Layer 2 of a small transformer language model trained on English Wikipedia (13 layers, counted from 0, width 128). Numbers have three digits each and are written without spaces.
A neuron adds its activation times its output weights to the MLP's output. To switch it off is to set its activation to zero at one token and run the rest of the model.
A neuron's activation on a vector x is SiLU(gate . x) times (in . x), where the dot is the dot product.

Input weights of the MLP neurons that the questions are about. A number n stands for (n - 500) times 0.0024.
n32 gate: 716475697634400367426724681475712698208528120500449436621333250423157514572500505726586225551658422528682084411794468486523537442352353496653558198643486436390321208505933450486174630527686374338432606725401361468413354640376255459661585434669566698625495395321508667439648535411401255443495449424439709649702354616294292362426482477513452468433644486592342553514614491654409518491313
n33 gate: 439588469616616584383480466549519473530477390446681497511737537644626614631382731678564516342446581399356621452488538395595543637210492386318478554504579560688539103524512375657440698387489391519401311621541403465704703471454566754286611626362478323560433376539449395520365692401490193604585519538750454641550411407351430344507451445663620431456159762597709415541393477622340577705448
n43 gate: 802699473683315349572690342609439558556387519379656827230317438136527555467306592316247417536587519500456559720440580388355744453496537492845405425457561434615792690614649657668383428526718552375500389365404370629597367534455678531482560650508415389496390500710508415454387457414552505422388496635493518536380316595482633552678548405779195310686361555218558542653218180693196180563467
n44 gate: 520704594594452438622464562610634554470547541500504628473675338500683704453698554519255609657500595606342563432399402488427341496449379597508481555606600474463384453528583431644568603289711695535574323362611559387396535812437411385508322612349399351383436463260510291536728646697402312216315559675380573460449402519221320402604257496478630430182455137677472500377724369581597520559590
n99 gate: 479535462509315564616591466458500540479681685248594198638460541559661666476411554487237689624309419547361646496469479330546487585547619557354500657380554307427740504531379303386446461755492567641610151588579333696613398362462390416395390325701553663682312531469606423504471541541286788562410384662404609768585504566309439175423740574551628462447273500449676786755626429689766487779322
n107 gate: 569777596426491363328341400404532857642798448263572615244612936423326458492550672410541865435449306495391623607770385630690379423542524474333621747522752591315613354514616437477558579215544572348719429450388574661578367461316513563524476425491632478353599807392480481411142482800463382600551560428565369556555597219739456433802540556322586796500500585334370500581668690377395298444120
n169 gate: 510362522452409519590435550471550624543425508434535406525497480377634612355490724374563358368634385374449494556477542544611786621622699561558509474410622479286543475520487717567341510491355506410443235472531342529461207439442552421315355605421626512447553617493509784274425731555411431649600626456409412503376633497503543451485525637453407471523604447700387550513449579386576436519560
n196 gate: 561507436466496424385647493665485467379550338361552608337482415414647664482515388489574500310532508596286760452375257560493639691485893272324555364364571525681523477527527392613493673526558552485632281266574420435522564359397504350504684325464580489441539417628273473679544660760435570339339485419547504384659723312546577705644533275433606383445425649588599417474354410459166549389314
n209 gate: 482471348415557465346446762461660601606536645330490626677427553378525482356465441472458372407460504668549497620474351444440659556647662341554548429493570342480344264493662360571379532531561754258327305458528529234799507544575700654518419424540531452479420444464421407515417316435545613426471236424633458615440633565500483500321417511297610496544263595325640429674697469609556535443619
n210 gate: 524559428585462656545537361558433556624578349523600549236338341548512504381552702421516791411432717557520277547500508635341574271711554561577457347653591361596537572392365722504469410587403630370292271539539512609603360726456715246674583446550384384539537294892626358550622314754681417588333614508507492680476438332315341446665359224612354576580525371305415563488795397325620327541508
n229 gate: 698554538618683471534367566641562653293440628266655547327551437280693336504550512500298578394500451661383536708396521407600521310602631560589615597316711295436427274309402595408508747380593413403500390356294492504548534697475428517322426547428556500361379364573425411591603690550375314369611856669451396235387496676217767179400561517352434308298219287716411685322521608446341605339610
n249 gate: 301668655496353444472451252500570631573350365433791559461332436437718627555397783480500368472556433737358633388467695663602459655392669694516519413376660454580570559693488680508287387402442320600563235500438472827474444435548504382607698717560779412400328625414475512757387565534593279508649512410414646407289496457240542465394508419596624298446296632584548742430682555437686656488408
n250 gate: 475509456569463422391290379487500819856600504597591628360371584631441394072227713165983429426679568545471289600637480397481410262589719538649136618844712662255414299277650607647529734674382548589524491442476574672612402458293495282708337480356231486548591706576535292596289491584593566413545460466438427280299215486555145700420596359814720378598449266574619712587349519573651372530407
n299 gate: 555622606551483459235542428829581540278551524383360639478534515283450326479377545604523301159714437343523592727178652230654523592537538601389232418504689462315802285651281586719661370595398441357550615257635251707491056312666513681580491538582342619282373327331381505458500478589352326328825569478596554481505411366397588447767415472619400500447562709713463312518818323536527431731216
n32 in: 746455689525562341367725779511609652369596425365341518641274229532280546432504516775528178393638487492675328460708467375472421569285356402591612271672520388359357410677658548394360537548615500323337524677331199373430402664545328306601475395616512626560475247340614616433600480434452201568467413388456642596541437687446188504238496479447457463479581521492483530524711354695406549442277
n33 in: 362632490605726574395500543534520532477524430386680451480698428560617631618397695527516389308384639429507606445493547398600558578256350458351493480520460453635507363542439480640510588335419474612386325615546405416627527455534580636368507572398391474621417426569359469572359665399419221654605500497559367623460584366325474471586376538584762467479208636652653454368423483660363530781430
n43 in: 260377563297771546372431621439550496451624419682434248682543540795399543523759322633715570487425348470517420357526420637604239509525496480164590496652355608399236295448457401416582607541297508602550593698628653411448689536618247471569470323536548621476630434353624517440681597545447452609594538508514496539710638402427407414328443590309771680297557522746487557376842749358851808436443
n44 in: 510637540640390447470649510527444437468628425466583477503394266385801603549543503579402627701525556621484621519424364612411395605634269471359516537574621530338579553524564575530403483294683454580434484422471493330380497640400405411593490582484360436432315385190658393527685666557500456400453373484431546578331452500330417542579328391448583302222420221631554528487671477553520493490653
n99 in: 570447639446672469426394450634340550478343348832432735322522492500446369475681515477766424383594537348638400583488496647496488410531384382652508427621451513563301450464586675593594594351560481371350728416341683387482573751574567683604680635427452352372659496595455559409610448417649262428735617394613477338485541477678560815507300425428363569577836476449340236432446519312300442285605
n107 in: 636670524534634427411346413381490563679772581326455483333541744510272430378437702265462878373500304279312746613540403777490133505313455509446718762647720629290765490450258342558562530294481553255602533381185461734468180180270463514480419295297593607269500724315439515555267570651587585581470397490463250465417641348803491500797472674297444906546398445289382520524650783423374368475179
n169 in: 376356584675554270568415507624448587600415308528580373376475429306656510441454549503185300487643581551507538481362533391497643574551528529574386483510677511375555480414503615769474483549535608362503410408569389359560443487433449365572465685487654548733572472421288625428552606307545579663699645409430368449293632468357442422475575483469420390563703493675557451290341362606536587581479
n196 in: 344633417638390644566375650523447594685423412606309566578571631603468459416536707418383747613625462522550583651332518511686518412701466711230535421539397515341467558668669493475423617507751585664345301511333791547407590428533528432317418548421507524479690489481772460489359552403529571523533733454684593327316545637555768661472542556473357425443606474511544618461496593597543348690625
n209 in: 510515244311529480514617779509437561760514450430397520493453396397557590478433493603331416290544568537703535471535426535417644624459748516463490483428404494694393420597418444517520473440519712354363506596563354291657500522470603566444542386506661526539358528434341531607359432356397552399531313365500467654362549624345422568481310541285650426673264507323738366632617473500336419459398
n210 in: 248416516307549520516512508293673486396342619741445413622627526409548492530798449543484326584414352771425607380467452416725459841613421458460461476243484526274451341537736307600399419429701508629504423547641516696542612279560443745430525668572584607329595533233654581443223600491428340612468407430537595545516620636717666446298492795585658607617571475714654567382266611662345656524508
n229 in: 726631467570795455517404460641556574429567679323636500383584452193822357549618601520375623459653500574394750767432566345613617379657666445492703668257605412500542382411421528447368811262547347380557488379408405492570549578471437399386381441469421582623352269571357508525640614452305475423517880660469362375508579671299622211395580592367526353354196386636533474395634524480297590322646
n249 in: 258673621546392368439504324387530638551415322489664484567330423351790473609414761515537371519564540626433623404488663675485512627305622608607467500367623475569554703633442601602257496411529281576519336533537344705417481547546525395609696663525667442401266508337541702923485631496558372579680412415554650550190559493284602408446467326601571417472278539611546599467639395571643640519409
n250 in: 374545432637468505402302251526514685819673504619522542462368417682592425041297639208910244358641603446404259580786544377481396270529712449623197621803719713318455369385579548679457662658425448524500411371552436641569384463305565236695274495399342449486540495605569343585339556469613719480702515571508303278228186259589186777375491336837742452622368329505711658634346514543659451475403
n299 in: 557553738655429478366581295656522504334639427322398626457550547287478319398351543530665427199821379326552635753245579277670460454611697538340294487483660413365717360754473396785594353552373374420482526323517247694454135197597555596545550477592445597367378293455417549527457542538294455372835647444647570379681304251293508483731345482451436601601463714669455301595736409496465575660241

Output weights of the MLP neurons that the questions are about. A number n stands for (n - 500) times 0.0011.
n32: 464516491344519682653585401484482427469428384465390533753391264777626394606593569706420291569574560262452546401585408285563235565327309581424512431551890615322529261371496551472514423399400547468521690553507333201359236673330525571474391549508553672543515471375606423478551544391400559745589695551169439605435448513783607518532640475621474553613686460304534390477533351590527635576458
n33: 325483431468381565382577579392388479330667461384613200451669540697595402521486429645372485497369404529524391347576510403421410541300486585516587481417432829522510526365418494461586540402677446663533168496574454402604594455525529442489555676376537412503463317641378346590574638367886182538702366420530549546553642504431569516573527467512644474659494540477567589392511474583392562559515
n43: 309283578294528550479418496305523635369395327525446284771657685436379373545541372643684532371512531500497340386693527589775434433560509503419543550468507583572323068494470460445773582504399562619500549690565595583434396442604388465366486435566665583471686693436569506541518582478213473671643603519487500545589604617496554343358396574254700609389416435685378605377693617287736517463487
n44: 530593660461481476626522631465509455461591587569483668516697352324607497271440572629365412592511467544454686427441458567445475438366357483459605604562484525628443465492536533394463608377619545394409402335497631552419516591547387390549488240454582358367468367357435329552695496552339343382542395587199343450576378411437346559722388621397304584402623354599436442375493431525529478668611
n99: 462469664536475583287364323526466165672575361638555752565739626336365373585722644580612438387731478636533428610410667510433666476531481320518478493730429600535333366539445442473470679481618392302421668589493743475299599752462559397406525660379307281290643510576519414436509622466522524591565436575559488332442607409569652743519319448703443493567538433525494430289437489333432365245428
n107: 660405555420394398453584551228481744750613479374484368389634609614513371433587599346522546310553356298553585384600606507440534641574521392308627622630662752412636437521373563496584472275566540302461495588397420551475552500452308633510415587345496528650631493332864569603419568581673432556542565539018442562783624389986436385844521616280450750440373558326344353600538508626670512236439
n169: 488361677553515540672497467603532558576334694577681173465423396395621635487561610494412429478604535409494561568432597475640551590567500604607401622473607484438715544505512569732620448403452670449483334480565517426412444468483553403524542494424762672503457509444497618458589496399588532628583605366627521244288574455378475402481530658515518552515564508742468535306324356516650674529406
n196: 472528517479381673470510434538251680566505393448193612466513384645515461404534608457506539315642503511432563539507341510633489415549531503384429396438653287492416584585605533529255614599503649576455503512475516361358394452464604478482380318443560461641515407484563526647505530433583575591602802445836569323357421605515581557387575554362483457460636574581370490610661570518493386518619
n209: 457352468570558583508440546413572588673530613313340587590587553456594500278477438592409305392410508666611582541492341451470452590587524385405658393541516272420391456421427434441493398497551663359350465385470656375531652429474712580666524469655531572453398440314500417682520336440598568380434220440500441611396404490503450558439385554500591579493293497272484433584723570551350527494547
n210: 523525611374394363445534554476590527468441482527505466590492551515420626588370393347353482562624410649423619512459579485597583665474386513500476539161356639228359401436487290469362552351493570694475694507500427485522587589616363702441557701443624528228614734323416602563443576516235503399420461647747527443336590484531560378421708695517486646440594470540617664451370483616193346572404
n229: 392639504500614515557392634798478393261588753270652550433707418400679566414315585639418434425439521683485520662371529368438530634535662574477551611467618381445477252404270551451544500493507586461421438586356538538376555769513478555474276599612575545385493560482524349513525653590396354554557619563136359427466557576392641240433404541418400296492436253653556535342599490567414490436479
n249: 312709500382278489494302493483592452559424327406643454475275480509614459719376815316578401595332427560582500239497503422562356579364532651621388516503573518412594742682430598537261439582366404373494419669578400649503544500624551231679622620465484534469347487442510556690442777556460287503591406362252645566450528496580742519542458526467457410400494456633550532397566497491527628500631
n250: 507410457612418403459467622572563607764554485679587588293428542598639382225319656476788410399791621574752497503437614457362384430398699353526361577483814602240468542526376560595509743476344359652551650448453586645483342500353508357596536391403316603600560626547757575551408582532465475517540295503332242335336480665500137682496470402735515459566635409409644565565512459610669569410540
n299: 558468672537405331241449496550665760426483625523604472408310484545536547618636459691387483351608480399617490619455759466442648583561533545409569493490543430205675537524374468420847443673336477616589575516566250596398234555521521525618336657780472500269289425479426633666547522596654617436616579554377586534641480397261385525632266446537466523561529560818707351434785527728567507795555

Each question names a token from some text and the token that comes next. It shows the vector x that enters the MLP there. A number n stands for (n - 500) times 0.0017.

Then comes g, the gradient of the next token's log-probability with respect to the MLP's output, scaled to length 1. A neuron's effect is roughly proportional to its activation times (output weights . g). A number n stands for (n - 500) times 0.00085.

" t", then "ipp"
x: 470442319468486491510551479558506380632478532555493495512448362449518507377469612539512519509603508397577490517523508496468478499451420577519397511539466451495428522467397543495464420546403444422514489406491532522499587441362498450531506440520467537414517409497525652492454512551465492541468528519412520451510568506407386503406545476545494460444440517568570492576469568501433477361507
g: 265608507502500447533588485563515429310553442545411526387509602767514589561574443553517572594511417642498575476266599452602411510317605688387564516451409530555619585665435558446374465380458737482405627705511594520411516641697345672487440494437639356557469457534624485463437576455522526679476549469479606578647459353366498482470468799432371280487452630404610473375541632579661380628316
Which neuron, switched off, raises the next token's probability most? n250

" if", then " not"
x: 600582384494403528508570491513535349507466497358496500531523404566631457443470508548494461475625490526571577483533470408504447548560492427466599507445447538487588645335518590500509491528495565545499513447434468490476503550470559441529461407552514392473491495501525587466478469527521491480499488464517440482566573565418537553568519507576470492498526374490622467499461442495280356499515
g: 565712684524649513648585387595419534465554439505509301346466442422544575445476620483484438644531440381863564463301684587552653457460688312385366620471583540364605514547398682286558708424514607481524546518507458586463392478404514529549390580610488361437450389672562418477379465540457700247441512320585434472348408336467436734480513550486360431538575523573532466472403597506437502535435
Switching off which neuron hurts the next token most? n43

" use", then " in"
x: 563487394469476522398494517503506579440615496421503673442473410586503421514446546506492484481503550358605563504481518511424496559438489476380554515502503514494559486474405667506487486444473440466582463498478372630485413594596424500554510448493534540575452486559462458563489612557564336463504571491402372413493504489535584426536460473541565519468409571608505425361560514462540561420496
g: 406606544493474551472606726698347557440550593619464463454512513490508473519542379557582645408629583591329546609531583300619587459718536588506521462465587580478479550585515627703485437464388512527497443508498522484544470555521560665487499318376334504555543453516583249854419443579470479565531491464506483468373435380625512406617322615476604411539243373593523810464297367639618660687414
Switching off which neuron hurts the next token most? n229

" I", then "mp"
x: 563476483569494486528563489599486149579422492427526382496517343600541443440486457500487456519509529492576536519510505482434535439493576470453482473541601424594459640473455616443462426541499518442487457539451578512504396554449594590521525408484452488613505472502478580551408471498606492583454505484594534516556425487507516554560529527486469521515432535522537522537538517452478578519566
g: 505523533508432449358652418679468530400527644585528502628415468437584502647394642521669605703342735562515422638634454435535592479359423502450540523518756442600533423490519590596473344540588347488498407645532709675490295599373676310362662355577438425679363411669598446488346440512488588580423604610595719444514405504463499634533465393693537482559455709510394430520423451455584600632520
Switching off which neuron hurts the next token most? n210

"ical", then " and"
x: 477555434539544484554515518495511651383492497415532334462460398745575586475557506513458485556333468529514564494562506601571489542426554500485500530491530542547471691499402369496503446533486501515534485456552426460492466492564446494478534417514472608532515506550482479400500420521531568486502492510300444525593509432394492365528487528579402508542517542558506535551486519458525711480491
g: 555489366403499573526327580388418419363603582262463390358449486575587469608580493331499347559504465446434825584511342406581450442424514651561696679500597446498484511434357521609200289440378606332544464554520475450500595387484454358437660472396370612477490407324543726579434643440507517444642454483574550476459434740498550746566572531451609541520458504482548561535487418438439438794534
Switching off which neuron hurts the next token most? n99

" common", then ","
x: 495525390501463450452480489537471471467567493354498522496484443381544577515412390493500458427498567494567530506482556597581366406483459490473473535430565420449537612515397496448500484312481448532503543440526457517505234520664441507438498398507479476466509497651481440624404584510562423481478458511404447553456470516446527436598491441553470473433413511636517427466579506562457587482489
g: 555423506541463410258541412573740579454554490601440523557444659542438632541516612518414518272536432574336381510727503339546422473544464566556523430620547475424427623351463380565422378509376679420496557660350402673486596538497404437329512635599497504599497532500484672650250560666600277372654503524599520342547402441437559510538211641392482543265556532525676569619567400550522525645578
Switching off which neuron hurts the next token most? n299

" stand", then "-in"
x: 490549591475457357463507497515531183512533498405619701494511391449546492550448501510491439441613563452530515545537500430521507374498657518411401495487437481479510514447492500557531405427543429402523492534475455539461540496397476480549519408498481488529521521378509726588444657541578526481533573481516388449430518507471400492514472492574664479383580580526492539532531511541554463469523
g: 690459602362552601388316433615493562404795555492484530520527382496573404369652355394466458331387750650521492594404288363392624608454476408720509573575345504378425518533541280470595618504618579714434558442427431453439417589427367487541597715726439601458516526429391686518612514589551647442431411393416644428647530598567524630457471520409469431694486577580423501361552495422631425464498
Switching off which neuron hurts the next token most? n299

" used", then "."
x: 495518463470472484509501510553499395447584513353599615463499407481500414488478468538495508430564465509548539539453520493557481452496597472444426511522524517414573628487489623491489529533433478467624544525488402523467396551621455502535516496527498545570484435585481376609507463556531475450503586531331434446499503459468538472560415556495507522462414479598446477450595483552406655484470
g: 471426466574469311312501381649620545473535385551518333621559681633389596422304581507396428463530585485428542426483557420483334492612360481589691465741642396511431567631613242445237382498429497483385509596330487529584520539536616562331543536467459547519472594451584689532687532579632473425457546439677443461717452537481327250492375463278515548662637622608563563570572504495565494670487
Switching off which neuron hurts the next token most? n299

"akes", then " over"
x: 500488489488525490517511504433501528464595467465509244514484361366516455414532478531501410412594481509468508451559528458560683619438573486497550577576518500504609589388411549542534435456458462458481443389524418452525484462577579533516466403508501545482558517414497533362643461474521299485508476543480423413578511456483567616505490603399456504505538484605570560542556449455437592568504
g: 241497485588497553486417599503542528581506497583462562396379310618323624438405402437471356607419482545419772614537543506662585487416495725378459622482462385505500326569341484551634331482529514257483413491329514529598493468522567555627705342463619504599542334300479615420491521686519641531473607672594519460404393445568474542367603502504565620748426487699529516521369407349579455749565
Switching off which neuron hurts the next token most? n169